Layer 12 of a small transformer language model trained on English Wikipedia (16 layers, counted from 0, width 128).
Take only the direct path to the model's output, skipping the later layers: a vector added to the residual stream pushes a token's score in proportion to its dot product with that token's output vector.

Output vectors of the tokens that the questions are about. A number n stands for (n - 500) times 0.0037.
"ever": 501 571 525 612 394 542 437 312 664 572 511 621 582 385 439 316 390 459 622 340 441 545 404 569 512 543 622 448 592 579 204 490 531 813 568 503 654 363 589 409 303 418 529 560 434 376 746 645 584 616 463 278 469 244 302 767 584 478 596 500 513 543 571 461 513 456 464 629 469 353 603 385 390 398 431 721 434 592 727 740 341 565 531 582 480 381 469 474 157 507 415 477 510 373 193 469 511 600 520 598 369 564 709 551 554 297 163 678 386 526 265 493 414 407 368 532 531 440 541 343 423 385 599 374 804 421 359 360
"ences": 503 332 251 743 554 523 300 678 663 384 532 416 397 633 627 552 504 663 665 742 465 540 555 535 510 435 453 409 821 496 349 644 602 565 740 647 414 310 686 431 656 508 503 528 429 489 615 477 475 553 566 465 545 473 504 608 664 381 419 262 528 496 514 718 511 517 592 503 591 335 460 320 428 427 542 579 742 477 547 644 724 740 634 205 545 298 475 291 23 440 274 185 402 577 535 363 290 763 510 414 503 403 794 674 591 593 560 670 410 409 418 604 334 523 416 497 670 382 493 503 702 362 504 420 592 608 485 472
"ene": 502 488 485 657 308 507 676 354 532 418 379 512 468 849 488 306 484 544 615 721 517 603 606 572 400 615 547 491 792 380 125 416 334 600 574 465 473 373 475 583 404 620 561 356 465 450 626 372 508 526 379 603 636 449 727 566 611 398 456 336 605 432 415 352 457 500 679 335 513 544 594 475 437 404 520 400 484 466 690 589 394 692 787 340 481 337 529 476 131 488 391 626 428 526 688 465 541 609 497 589 519 528 735 466 591 391 256 519 413 478 454 494 411 433 484 470 433 488 636 357 579 469 562 224 526 603 341 357
" of": 499 394 509 591 452 479 448 534 436 421 447 405 350 581 476 626 420 619 423 428 472 503 404 661 449 425 333 240 550 562 282 603 471 473 463 308 539 598 406 548 368 374 441 609 456 450 400 419 506 541 593 432 375 494 494 490 536 555 411 397 527 320 464 617 493 542 502 630 668 691 421 492 523 494 568 503 722 404 565 486 431 419 457 199 491 573 439 539 464 522 633 483 571 569 520 553 271 529 546 495 467 627 487 410 520 510 328 455 469 463 458 392 573 617 528 489 408 528 572 482 531 313 336 577 553 537 521 503
"otal": 504 441 627 510 242 266 592 359 646 504 525 926 464 334 566 587 548 371 342 508 600 463 350 586 551 395 517 635 791 470 361 332 575 686 457 410 401 341 578 242 541 561 459 543 672 446 679 487 393 668 416 369 554 376 579 610 542 441 565 369 450 500 423 547 671 428 487 711 581 629 414 555 617 236 530 455 527 612 605 545 731 871 636 395 448 235 662 649 101 615 515 288 397 439 207 481 250 680 656 496 611 689 300 347 445 241 469 489 506 672 407 558 461 465 460 500 414 503 489 473 603 475 771 457 513 259 365 315
"one": 502 525 347 555 399 450 604 349 518 476 446 475 585 539 635 421 474 473 629 677 423 525 326 469 491 612 731 500 731 526 255 516 120 690 486 439 473 417 449 523 526 436 548 604 423 456 541 371 558 637 371 243 593 571 460 814 575 670 538 445 662 541 269 541 660 530 503 503 562 613 389 304 487 493 506 452 613 517 834 457 356 548 709 555 380 433 519 331 302 554 520 540 461 249 526 364 573 695 491 500 486 410 567 462 681 453 328 481 439 653 372 574 541 554 279 673 500 377 438 574 487 689 493 511 660 364 474 439
"|---|---|---|---": 510 759 616 596 349 383 729 404 603 417 301 568 453 546 401 451 606 687 526 432 508 552 681 458 496 311 868 298 913 540 373 496 513 701 611 514 318 475 521 313 606 815 463 416 534 439 773 635 666 684 588 471 532 484 619 596 348 548 523 203 380 607 630 480 677 633 616 552 477 256 386 616 450 396 566 770 624 439 751 599 301 792 454 283 319 258 551 496 445 356 445 219 424 395 519 457 85 575 613 604 413 682 425 418 513 524 423 409 526 463 537 689 600 233 443 372 698 431 528 404 552 484 651 418 379 306 575 369
"iving": 503 452 503 518 436 314 497 622 728 561 323 454 573 579 566 641 377 494 421 619 701 355 412 369 520 382 527 401 768 435 213 522 330 661 480 638 550 471 605 634 580 398 315 544 510 597 402 451 440 567 369 438 510 463 615 632 500 497 460 286 543 642 297 586 460 595 601 603 625 605 361 510 541 357 682 491 628 584 640 496 442 671 618 331 429 322 423 702 19 556 551 453 457 414 464 454 521 623 666 405 583 475 611 458 642 454 389 270 511 442 405 632 605 537 508 695 388 530 607 317 421 413 696 232 632 553 510 357
"ic": 500 492 470 544 399 312 466 473 485 555 614 599 464 463 541 544 374 645 585 384 526 557 492 597 393 375 555 587 920 484 507 416 659 639 660 373 402 555 604 524 554 551 540 431 436 452 583 571 551 606 579 515 465 579 506 367 481 604 489 564 771 377 436 555 545 553 632 410 429 649 503 478 479 488 461 386 467 489 591 344 558 540 646 341 544 487 684 447 233 458 603 604 427 608 302 571 535 463 333 411 596 560 646 455 587 405 496 447 518 593 371 634 589 540 316 290 496 563 363 527 539 404 512 462 755 434 481 494
"own": 502 374 639 586 274 525 621 329 588 802 461 671 588 647 704 491 317 401 497 557 848 600 395 510 417 467 581 461 869 553 396 551 390 671 416 465 536 650 583 545 654 546 593 606 289 653 509 380 482 647 361 399 460 404 520 419 574 608 412 280 346 640 513 411 554 542 296 580 252 478 205 476 596 376 643 467 389 584 460 519 448 612 518 570 631 506 503 397 156 826 472 457 497 357 411 485 399 749 557 525 560 508 648 433 361 655 333 646 417 512 633 596 485 397 394 572 373 555 542 541 687 358 684 423 556 670 419 496
"-": 496 624 435 436 489 551 406 359 433 433 475 446 399 473 487 689 436 428 602 409 378 677 515 415 547 401 406 437 517 598 430 611 490 554 507 439 491 655 598 552 525 473 552 493 522 535 600 443 554 544 677 449 467 483 485 372 568 574 542 465 416 536 447 388 513 475 492 410 453 457 446 511 580 525 400 347 703 528 384 614 452 558 387 487 477 493 302 341 489 498 550 518 524 434 496 464 420 390 444 424 479 442 535 490 459 590 459 419 470 504 570 482 574 590 492 452 693 588 450 518 449 359 498 531 505 507 434 337
" —;": 504 552 418 554 458 413 593 445 674 372 408 570 543 452 436 552 368 469 530 557 429 509 431 449 574 349 502 361 583 442 520 437 497 519 615 545 338 431 524 406 552 520 624 378 455 416 580 486 531 475 478 312 541 478 594 547 645 426 459 373 482 489 250 643 664 428 505 465 437 442 324 523 608 605 449 656 382 503 554 514 569 895 740 362 500 400 510 335 341 497 435 538 508 598 314 454 29 550 545 500 538 575 661 517 545 368 401 424 524 556 288 515 456 508 560 570 639 527 532 398 374 355 584 454 578 497 468 311
".\n\n": 500 516 371 545 422 378 676 382 479 554 519 532 416 485 509 591 623 614 468 463 484 511 407 379 533 482 440 393 524 381 556 618 438 543 485 593 483 623 374 545 462 569 490 514 500 452 570 378 496 422 665 459 592 600 513 580 449 581 472 331 470 616 618 696 447 538 567 561 512 470 570 578 427 545 519 542 682 490 417 495 340 490 585 480 415 401 390 471 163 477 454 581 520 511 390 502 346 465 576 406 531 598 506 555 492 490 536 556 451 407 480 363 556 452 372 354 475 624 287 496 463 396 451 469 321 521 519 441
"ered": 502 627 471 587 293 427 397 569 546 349 340 432 569 526 470 446 436 506 590 419 515 598 670 596 539 607 523 475 951 368 326 309 631 694 645 614 606 426 542 412 818 601 433 665 595 592 504 474 335 843 504 470 474 382 631 491 534 632 469 338 344 541 410 784 439 578 537 748 539 683 440 451 479 351 466 777 554 526 414 481 439 823 685 500 409 197 539 373 53 603 815 464 333 599 455 447 205 520 330 442 442 680 518 463 649 703 617 617 288 394 424 410 455 337 384 591 408 624 550 682 395 438 542 492 747 555 464 433
"C": 499 623 294 556 386 648 441 322 600 571 565 488 489 486 628 458 465 441 582 487 559 328 498 502 556 322 502 514 536 450 420 519 450 556 528 465 579 577 406 382 532 470 521 416 418 497 635 471 494 568 421 563 482 498 636 551 628 581 545 429 630 529 540 428 559 559 530 512 512 370 498 590 415 541 629 380 707 459 465 576 522 747 584 472 451 371 547 511 581 457 409 503 594 549 523 502 548 480 559 718 650 527 525 419 542 523 406 519 561 572 509 502 398 373 368 309 602 406 475 583 437 339 399 531 494 350 480 344
"ied": 501 386 458 503 402 362 460 564 539 629 323 585 457 601 666 521 286 479 392 375 436 478 426 424 515 613 455 619 812 467 420 560 551 738 493 374 217 455 817 374 464 529 562 532 482 554 715 420 578 579 518 395 524 424 387 504 552 558 383 321 553 720 620 600 550 599 517 726 533 745 477 471 481 348 448 390 574 831 722 399 540 868 684 361 529 329 549 507 217 668 621 694 456 718 438 434 374 522 397 400 391 630 479 491 496 423 392 617 505 587 531 766 535 486 472 472 352 322 553 595 631 186 430 515 530 500 408 427

Each question shows what one neuron of this layer's MLP adds at an activation of 1. A number n stands for (n - 500) times 0.0019.

n29: 730 413 515 545 613 494 505 533 580 461 430 616 457 402 515 396 429 542 391 523 538 496 604 498 512 554 445 600 638 491 549 672 502 581 402 580 468 402 595 435 546 453 587 492 450 356 411 564 438 535 531 529 390 509 494 470 481 452 530 429 544 400 500 588 576 489 657 502 528 621 567 436 482 470 493 548 508 464 512 488 490 532 545 459 465 580 431 669 473 525 528 418 491 602 451 653 637 488 616 514 607 565 487 491 542 436 557 424 441 462 446 564 472 474 420 589 500 474 457 468 527 417 589 348 584 410 551 493
Which of these tokens does it push down most? "-"

n397: 515 577 511 400 524 535 621 511 492 533 466 527 627 500 541 564 509 436 505 532 531 422 505 363 431 529 529 507 485 570 544 520 575 485 436 538 408 464 599 491 516 464 580 522 376 467 566 459 410 592 516 543 468 525 508 416 533 590 415 468 589 407 492 432 438 531 539 518 505 601 464 587 518 529 572 513 475 498 566 541 503 543 527 533 378 594 377 576 505 409 447 481 381 614 597 539 554 510 547 452 404 488 530 570 505 477 455 496 424 595 522 679 483 415 488 496 500 507 432 462 476 529 527 547 446 478 610 500
Which three tokens does it push up most, strongest first? "ied", "|---|---|---|---", "iving"

n596: 232 569 462 502 508 432 627 465 483 552 524 626 500 529 475 514 526 455 575 439 481 557 559 415 498 471 423 478 413 512 481 527 510 421 546 486 525 468 617 576 611 449 439 558 585 449 581 556 544 461 441 447 400 456 545 398 380 492 587 494 468 502 523 359 425 578 545 580 404 468 502 556 422 522 521 506 626 479 474 494 511 412 448 591 574 471 363 361 617 542 529 426 546 525 482 522 526 578 525 471 601 530 534 521 482 464 418 415 437 478 593 466 582 466 467 591 516 490 422 521 541 504 552 447 542 500 565 665
Which two tokens does it push up most, strongest first? "-", "own"

n7: 205 464 542 615 491 546 494 519 500 548 547 528 385 463 487 527 430 507 543 451 489 576 667 493 433 500 504 478 493 502 600 403 550 394 555 540 463 442 542 519 481 465 491 420 465 529 493 473 604 488 466 538 469 509 538 496 514 446 433 554 518 458 579 460 508 451 486 509 482 534 416 469 587 495 516 538 449 459 427 454 595 485 424 387 473 410 482 445 534 546 520 451 538 463 564 567 574 517 556 540 536 564 551 544 475 529 485 594 495 550 480 627 401 405 540 447 439 505 333 422 483 566 560 515 462 425 411 444
Which of these tokens does it push down most? "one"

n139: 566 572 522 452 492 376 422 604 463 592 515 449 554 590 435 631 529 578 618 469 394 523 429 494 511 525 444 511 528 618 618 540 578 548 424 440 458 484 426 475 423 510 502 594 553 544 500 619 506 405 508 480 386 529 520 440 431 633 489 443 510 592 575 479 570 599 542 378 426 496 492 472 384 547 507 465 571 370 578 506 543 506 444 384 456 582 567 432 403 424 550 474 597 426 535 473 526 372 445 550 594 511 570 570 504 533 405 555 500 562 545 475 437 533 509 392 506 506 448 562 429 522 582 494 466 528 629 490
Which of these tokens does it push down most? "otal"

n127: 512 512 583 530 478 603 593 533 575 544 541 529 558 490 486 402 516 557 455 547 462 570 531 527 502 479 536 567 456 404 508 520 430 510 424 341 393 321 402 586 498 446 506 472 518 591 382 399 433 612 444 481 388 546 517 430 605 551 532 456 485 466 533 517 393 534 627 438 514 517 561 494 571 478 609 441 500 454 605 575 453 502 597 513 483 451 516 502 546 552 594 524 597 450 544 460 596 472 640 487 406 526 564 370 422 504 469 504 479 564 498 645 453 445 485 434 625 540 502 518 596 385 483 500 466 451 557 545
Which of these tokens does it push up most? "ene"

n543: 697 622 494 523 536 480 513 580 580 562 463 580 367 488 525 494 516 557 490 577 426 498 553 565 513 546 533 543 488 281 480 560 545 481 557 471 502 472 762 496 492 442 521 508 492 463 639 485 463 366 548 466 498 607 603 663 431 511 595 490 614 451 532 469 562 482 490 471 409 462 628 567 494 591 566 439 414 459 439 432 488 549 552 521 642 442 534 562 479 549 554 452 493 479 451 537 596 482 473 537 412 460 477 540 496 448 547 334 385 443 473 476 601 468 516 469 435 583 473 422 478 458 512 576 440 394 505 479
Which of these tokens does it push down most? "own"

n495: 476 600 427 493 371 615 504 516 533 476 351 528 536 509 448 494 489 482 517 472 517 496 396 489 396 478 534 491 466 485 478 492 440 515 572 537 536 455 550 474 641 480 521 434 387 469 439 517 541 542 458 470 552 404 512 343 599 434 705 529 396 473 416 535 493 521 550 470 492 482 401 579 593 505 581 543 500 526 548 548 398 523 514 428 545 528 423 520 557 462 513 425 404 462 517 464 507 536 570 489 512 573 500 645 570 592 541 567 491 416 670 500 540 556 516 445 449 458 544 571 438 570 498 486 414 537 572 583
Which of these tokens does it push down most? "ic"

n713: 508 549 465 505 498 485 479 492 511 589 445 498 476 500 578 530 417 490 508 595 525 550 563 647 487 407 555 389 477 416 528 520 508 467 526 529 407 463 511 504 444 412 558 375 548 399 418 557 537 508 444 626 446 543 438 526 557 530 483 579 520 472 568 395 511 663 310 443 664 530 514 557 445 493 476 471 562 488 513 593 395 442 487 550 506 465 484 498 552 521 421 676 502 531 451 533 429 485 496 474 680 498 506 521 411 508 494 552 511 598 448 437 454 496 555 561 382 593 540 512 509 522 564 620 459 512 389 440
Which three tokens does it push up most, strongest first? "C", " of", "ene"

n133: 364 392 446 571 615 502 534 384 428 470 510 576 504 390 509 494 475 532 530 491 436 547 475 524 518 556 405 639 549 420 456 398 564 469 461 447 543 513 490 479 444 479 502 547 468 452 578 537 483 558 469 589 617 494 529 505 474 552 600 528 530 551 455 614 445 563 566 404 502 599 484 625 523 626 434 513 523 562 537 613 515 450 508 462 434 527 487 390 467 578 571 530 595 584 560 496 545 576 513 537 506 466 442 537 516 435 427 465 440 486 541 657 474 526 551 513 443 511 487 583 440 537 537 483 466 538 581 593
Which of these tokens does it push down most? "|---|---|---|---"

n273: 378 614 478 383 595 585 436 549 484 535 620 518 371 518 519 531 486 486 555 450 484 548 560 553 518 487 412 422 415 476 476 419 457 457 552 546 556 640 448 414 526 602 508 419 444 539 398 465 553 565 494 524 494 673 379 445 380 546 472 446 669 399 518 527 542 462 441 367 478 496 470 631 492 580 355 544 448 543 446 622 544 583 464 578 606 500 415 567 543 409 488 521 465 425 509 603 562 375 425 438 604 560 531 517 435 468 567 419 551 558 494 457 483 540 565 469 496 504 517 478 533 422 540 415 557 530 524 548
Which three tokens does it push up most, strongest first? "-", "ic", "C"

n15: 447 605 369 525 504 507 451 449 466 517 445 532 598 428 585 363 641 431 491 481 399 483 561 517 508 428 525 517 584 463 411 374 481 564 622 500 510 471 476 574 597 533 554 498 571 513 387 425 518 610 500 515 438 542 551 516 443 398 498 515 482 511 516 431 441 639 565 563 619 457 498 565 562 524 415 548 446 549 443 606 491 461 426 530 419 491 565 386 504 440 455 454 521 410 502 488 467 402 532 373 456 523 504 510 517 597 474 486 459 507 570 517 482 626 505 678 568 561 518 632 488 525 498 508 487 588 549 426
Which of these tokens does it push down most? "ied"

n285: 504 492 598 569 561 488 525 374 473 554 664 566 494 527 416 527 551 555 552 514 490 537 484 399 632 504 407 488 564 564 468 537 546 461 496 442 498 535 516 415 496 470 517 432 455 433 573 454 636 514 454 458 574 494 521 498 421 477 371 544 448 456 455 392 449 566 517 520 388 540 492 576 644 604 575 508 584 517 470 504 633 467 513 551 561 560 477 532 500 496 596 435 435 519 443 533 610 371 292 375 482 532 424 352 484 480 538 519 444 631 612 558 616 481 510 463 496 477 443 589 526 573 475 400 580 498 502 382
Which three tokens does it push up most, strongest first? "ic", "-", "otal"

n742: 312 545 495 489 507 458 446 526 296 533 508 550 409 464 497 481 497 502 503 574 505 407 470 462 578 561 509 492 471 574 556 493 433 527 516 412 422 579 435 560 483 464 416 572 537 523 519 512 471 470 484 595 490 553 484 478 361 498 428 525 472 420 449 439 466 525 438 513 556 447 540 511 546 505 532 408 439 481 350 505 515 435 473 450 420 548 507 432 513 442 469 493 620 557 541 543 539 484 500 422 471 610 554 447 542 575 551 556 535 550 486 455 535 584 429 541 472 607 497 444 521 526 435 560 485 566 629 573
Which of these tokens does it push up most? " of"

n155: 583 521 551 472 644 511 535 410 511 544 536 584 471 527 469 383 556 468 444 611 551 533 419 529 504 437 521 449 439 471 361 559 447 515 535 514 526 551 377 530 371 524 457 530 438 462 498 546 500 539 482 545 516 516 523 515 553 400 576 421 512 476 443 621 368 509 479 363 464 568 573 430 371 552 400 483 536 439 580 415 540 447 523 451 389 405 564 493 526 464 462 457 438 460 537 627 518 498 444 518 488 530 431 492 507 587 415 521 461 478 355 574 393 473 493 471 519 465 444 635 463 490 459 463 505 541 483 330
Which of these tokens does it push up most? "ene"

n6: 557 478 554 454 597 512 458 475 474 472 440 470 437 568 379 528 426 376 454 408 515 498 432 414 536 670 427 507 436 472 445 564 368 484 530 512 493 500 554 520 455 500 584 535 478 500 477 441 481 461 498 547 397 559 422 623 443 581 535 460 546 474 548 654 552 538 509 531 522 434 502 601 549 558 450 525 480 485 538 479 578 450 558 548 578 471 435 575 478 557 502 558 445 506 503 465 467 538 564 532 412 431 506 569 439 461 551 644 525 429 476 440 617 587 538 506 510 439 514 566 544 614 442 511 524 532 324 466
Which of these tokens does it push up most? "ied"

n294: 500 575 496 464 573 465 489 553 473 568 546 535 500 429 613 434 458 546 492 582 512 492 472 416 498 556 628 570 488 496 461 538 534 502 542 436 538 520 454 570 381 526 490 510 574 585 461 422 485 358 348 516 521 447 536 429 446 591 465 564 557 481 502 454 377 399 453 385 492 404 598 476 521 602 591 369 494 407 492 522 441 552 509 570 507 717 477 492 506 443 502 420 612 484 632 502 502 448 534 508 556 412 535 411 542 543 456 527 553 456 475 445 393 425 412 451 622 392 399 530 475 529 449 527 362 590 509 502
Which of these tokens does it push up most? "C"

n150: 643 435 535 509 548 530 438 473 522 447 539 443 433 352 406 460 537 508 500 539 484 455 479 462 393 531 384 524 535 425 529 492 447 557 476 472 379 614 610 427 600 434 534 590 440 463 532 552 621 416 532 506 538 451 425 567 588 454 494 372 400 472 548 601 539 506 506 513 577 401 521 570 515 581 468 456 432 362 452 517 489 631 465 441 513 458 478 559 513 537 536 434 502 595 487 450 563 545 404 542 462 478 532 595 550 653 660 652 413 424 478 496 458 464 504 543 440 435 416 533 554 551 507 419 437 446 515 494
Which two tokens does it push up most, strongest first? "ences", "ered"

n156: 652 451 652 508 502 597 515 469 641 434 525 472 565 533 446 562 578 425 520 536 547 446 542 424 476 489 366 516 621 417 335 419 522 423 569 407 578 520 473 432 573 504 430 512 464 517 556 498 549 467 584 601 444 403 398 463 604 535 528 531 504 527 524 513 475 546 647 461 512 551 384 627 465 557 424 550 458 466 445 455 565 544 413 522 307 529 516 585 545 496 586 510 423 549 563 569 469 565 373 513 361 528 529 550 394 419 565 500 580 439 386 547 545 454 557 512 468 557 562 482 435 576 483 508 510 486 553 398
Which of these tokens does it push up most? "ered"

n695: 463 486 329 522 514 585 332 490 498 552 479 543 560 494 425 384 525 492 568 496 512 563 557 517 591 460 522 532 458 502 479 359 625 518 500 520 401 457 379 490 628 569 447 494 572 528 610 402 452 427 458 657 480 585 496 538 618 589 427 536 473 489 495 476 438 421 468 526 605 417 494 547 569 626 522 594 535 438 397 587 481 583 459 531 591 575 474 485 433 478 514 449 468 632 454 536 521 408 560 522 481 419 508 483 508 454 488 601 621 500 437 508 528 494 431 500 414 582 485 585 519 444 443 504 609 574 543 453
Which of these tokens does it push down most? "one"

n475: 516 511 459 428 475 547 506 529 374 476 459 553 590 538 531 539 565 517 561 444 407 563 468 569 490 500 483 509 458 494 439 530 458 424 323 500 419 556 407 457 417 651 514 464 519 509 532 513 458 419 522 446 401 510 408 492 420 552 614 520 573 549 495 477 514 487 506 451 515 465 608 582 421 534 560 647 592 527 413 373 350 561 516 486 490 516 562 478 470 415 534 423 562 451 578 480 500 527 524 463 520 519 445 502 484 502 478 562 443 592 463 498 481 467 461 456 477 318 482 455 630 382 530 440 532 532 639 430
Which two tokens does it push up most, strongest first? "|---|---|---|---", ".\n\n"

n590: 423 483 436 616 565 537 494 408 420 487 593 520 607 498 458 536 462 567 442 414 567 491 542 414 500 520 435 491 441 498 525 452 422 446 517 476 436 438 493 380 568 518 564 476 604 507 530 539 403 498 511 389 462 459 529 388 344 409 510 523 448 488 475 413 581 539 549 486 600 495 516 460 532 462 467 659 452 468 578 505 477 479 519 571 533 425 561 489 536 504 367 485 470 483 454 476 555 491 502 566 566 584 473 387 445 473 483 472 532 535 502 460 449 467 526 586 574 568 337 563 518 481 514 525 489 386 453 671
Which of these tokens does it push up most? "otal"

n142: 334 529 393 515 466 465 418 500 489 605 539 468 543 539 458 435 402 412 655 542 449 441 438 472 527 546 498 455 306 465 510 606 484 555 430 538 459 623 516 546 449 562 525 484 528 525 463 459 607 496 433 468 467 562 430 531 539 529 509 545 494 494 573 521 421 472 454 515 520 486 429 588 300 466 572 504 567 627 504 456 430 549 368 440 504 521 433 430 461 380 461 419 367 508 489 329 516 430 477 527 524 413 418 430 428 596 403 481 455 502 490 498 621 487 552 414 564 543 422 618 392 628 521 473 533 466 614 502
Which of these tokens does it push down most? "otal"

n307: 608 560 432 422 539 442 394 378 500 483 533 519 486 381 508 478 442 568 429 519 548 474 430 426 510 502 473 629 444 544 496 565 554 444 500 527 504 453 406 500 420 448 508 324 504 496 427 562 550 513 460 566 541 482 414 435 427 418 424 557 558 568 579 541 556 468 463 360 466 491 483 417 437 563 494 338 475 433 378 504 518 546 452 451 435 410 490 576 570 389 486 492 577 444 556 555 633 435 534 482 508 392 486 445 405 539 530 508 511 551 600 494 467 502 462 462 603 471 509 534 514 502 493 347 603 525 500 451
Which of these tokens does it push down most? "ered"

n386: 401 590 599 580 527 525 460 543 490 564 573 497 514 479 443 592 460 528 479 483 572 512 543 476 576 435 496 503 525 496 524 540 541 514 435 485 430 517 448 535 406 413 541 609 462 416 543 482 467 522 497 466 595 429 520 553 329 498 474 502 544 414 486 416 515 455 578 419 417 471 516 528 476 508 390 438 563 553 521 532 490 508 611 481 587 538 509 563 469 707 541 430 525 482 429 595 453 460 435 474 530 476 471 402 500 473 507 430 500 558 540 543 484 513 455 556 598 429 445 461 440 647 572 480 419 455 550 459
Which two tokens does it push up most, strongest first? "otal", "ic"

n132: 716 587 536 490 402 419 493 467 551 496 404 461 539 391 438 524 413 448 537 492 494 427 548 469 716 552 489 520 462 485 533 540 585 405 269 526 479 458 484 402 454 442 444 483 446 474 534 494 469 547 516 481 522 509 514 487 448 441 573 516 513 388 521 593 522 487 397 475 547 375 421 509 551 488 528 571 571 443 465 455 558 480 421 583 627 498 390 512 560 523 483 394 472 328 488 410 520 492 561 462 645 600 679 477 359 547 307 530 402 470 467 578 543 526 544 353 490 464 443 549 498 515 445 515 466 594 542 376
Which of these tokens does it push down most? "ene"

n558: 321 474 612 456 406 596 508 528 488 496 559 507 470 469 679 579 457 538 539 484 584 465 487 377 478 465 555 505 496 493 463 524 482 482 530 497 418 426 417 480 484 552 562 493 383 442 558 606 479 432 539 462 552 473 580 432 477 504 581 337 531 504 457 536 552 471 515 459 498 557 513 470 472 577 508 579 469 417 547 543 457 477 462 443 572 550 616 618 483 502 596 438 434 577 547 581 490 469 427 481 541 532 436 687 456 596 578 521 500 510 551 496 470 451 438 436 439 481 524 648 510 530 488 526 450 495 570 581
Which of these tokens does it push up most? "|---|---|---|---"

n255: 569 520 526 567 621 526 548 484 482 594 474 417 416 435 629 545 500 462 444 449 537 453 464 445 560 580 446 431 443 518 577 480 485 421 379 440 568 545 439 498 425 442 618 421 578 489 523 569 431 538 413 581 453 500 526 535 498 506 450 541 577 523 639 462 462 526 483 543 529 477 507 502 575 521 484 525 589 483 579 457 479 532 433 584 538 491 558 426 549 531 493 494 510 470 473 397 437 483 367 498 480 531 383 441 518 457 479 423 518 544 519 411 371 403 569 404 469 485 379 568 572 602 472 545 420 495 615 483
Which of these tokens does it push up most? "C"

n732: 382 371 456 539 444 510 458 493 459 452 561 452 491 428 489 530 410 502 545 511 518 498 450 572 472 566 541 588 649 426 557 469 472 476 391 538 489 469 493 468 471 406 494 463 377 474 474 533 500 545 437 495 506 414 454 414 535 547 520 482 515 412 498 464 545 454 569 620 535 425 679 480 489 577 496 404 426 524 518 495 533 404 401 557 434 469 502 414 507 460 502 608 570 581 500 578 564 573 417 479 529 586 496 518 662 471 511 536 562 467 455 536 427 481 481 526 514 556 561 451 382 513 555 562 517 408 442 601
Which three tokens does it push up most, strongest first? "ic", "ever", "one"

n523: 617 521 565 570 571 563 464 444 570 481 482 577 439 428 508 575 426 527 517 523 461 583 549 338 431 527 459 485 440 558 427 456 407 583 520 560 481 569 451 447 715 459 620 461 534 458 537 516 593 558 489 370 514 514 354 504 489 496 454 443 514 535 583 507 462 456 490 450 554 358 498 452 442 420 402 563 479 457 318 517 599 583 466 440 521 429 545 492 505 504 554 480 343 479 445 357 498 535 550 516 535 438 536 446 458 485 558 549 440 478 516 541 408 518 513 548 443 490 593 556 462 481 514 458 513 555 413 476
Which of these tokens does it push down most? " of"

n562: 769 534 521 457 562 640 594 663 557 652 418 541 427 512 460 455 464 561 448 503 539 409 481 554 527 457 383 402 500 511 483 549 436 472 444 397 491 483 537 500 512 483 477 511 467 424 586 566 507 471 529 427 442 513 461 597 381 500 628 483 513 473 408 512 567 440 568 468 489 529 493 550 548 551 477 561 535 500 474 423 548 431 479 540 587 535 516 600 463 512 598 450 559 386 454 453 552 467 549 559 574 529 520 553 492 460 555 542 447 527 504 495 511 511 497 514 525 486 457 442 565 539 457 556 548 540 629 467
Which of these tokens does it push up most? " of"

n164: 433 552 570 482 533 467 458 440 384 607 585 410 401 519 472 344 473 439 471 405 436 547 502 416 512 668 440 580 539 603 521 620 461 444 465 540 451 521 484 408 600 469 629 643 428 539 626 550 701 533 389 523 528 493 480 521 562 507 311 408 475 490 551 448 534 387 383 537 453 450 445 470 566 576 610 536 451 509 460 400 532 569 516 494 528 586 572 467 406 585 483 419 516 644 433 600 486 466 518 602 495 494 474 431 388 565 531 439 459 518 605 475 402 513 480 438 470 455 478 624 492 526 492 443 421 517 479 377
Which two tokens does it push up most, strongest first? "own", "ied"

n128: 651 408 565 444 588 493 545 487 447 490 480 414 591 458 521 511 452 514 396 468 441 516 541 452 419 484 417 584 573 474 440 410 497 526 536 513 545 430 497 546 495 449 463 438 515 395 461 493 561 485 517 486 542 595 413 545 560 426 489 578 525 467 519 328 435 550 486 507 417 465 563 493 507 421 511 500 452 441 470 540 466 520 362 459 511 494 479 544 544 471 457 431 485 481 490 568 497 541 490 500 520 479 628 496 415 483 441 408 567 589 528 428 579 575 487 516 545 497 564 416 424 429 553 419 598 507 589 514
Which of these tokens does it push up most? "ever"

n158: 660 502 447 595 494 451 567 398 647 534 467 359 412 525 367 466 587 435 526 616 488 522 469 534 453 542 413 627 668 396 546 328 485 539 491 547 547 451 537 384 488 563 561 622 484 460 524 479 517 510 408 498 570 532 461 560 567 536 464 518 550 595 417 395 476 519 487 556 554 574 361 464 452 432 379 571 471 566 577 438 353 504 469 451 459 469 587 423 405 438 431 540 368 494 460 590 469 547 567 498 482 552 536 615 547 486 427 511 434 496 447 436 443 562 467 373 456 366 487 506 485 569 494 466 527 527 550 574
Which of these tokens does it push down most? "-"

n103: 399 538 452 516 608 487 451 490 402 458 448 493 491 558 431 480 515 503 481 529 488 512 469 463 523 496 552 470 483 481 443 394 505 528 418 503 443 452 431 398 512 598 419 521 578 490 533 447 489 532 532 536 502 511 489 526 603 502 455 500 496 628 494 428 587 435 500 493 500 429 389 479 580 547 538 445 515 484 402 515 484 444 448 435 477 440 542 397 637 595 399 532 442 551 505 474 535 549 436 403 468 623 468 552 503 486 620 596 602 515 511 488 562 661 538 483 465 558 529 516 505 446 458 559 436 476 587 573
Which of these tokens does it push down most? "ever"

n461: 480 498 530 443 494 612 589 436 582 586 586 459 548 450 564 434 547 465 494 528 608 377 437 473 461 492 645 454 527 441 384 439 517 494 670 493 445 468 493 537 402 486 500 511 438 484 422 510 530 494 555 585 481 441 567 405 581 339 420 438 496 529 505 509 498 472 431 551 430 425 476 459 539 425 433 554 438 529 476 437 461 451 463 597 373 536 475 552 601 553 567 475 556 380 572 524 536 581 530 557 535 446 584 545 422 494 437 494 513 486 553 439 440 498 550 494 435 594 502 614 483 379 541 570 608 554 508 543
Which of these tokens does it push up most? "own"

n249: 590 561 413 443 565 692 384 522 588 552 564 604 422 612 442 544 493 504 560 341 595 375 556 445 480 502 382 376 484 520 544 516 511 661 383 557 552 538 360 500 586 436 481 534 371 427 515 468 562 407 524 396 553 467 449 382 571 477 402 578 625 476 432 411 543 574 392 405 536 428 482 622 550 481 565 431 525 484 400 399 442 465 502 424 495 540 548 465 592 457 343 523 515 480 496 397 545 494 427 534 599 408 554 522 405 568 530 500 629 532 519 423 380 500 449 375 546 434 546 335 555 370 487 484 566 504 532 491
Which two tokens does it push up most, strongest first? "C", "-"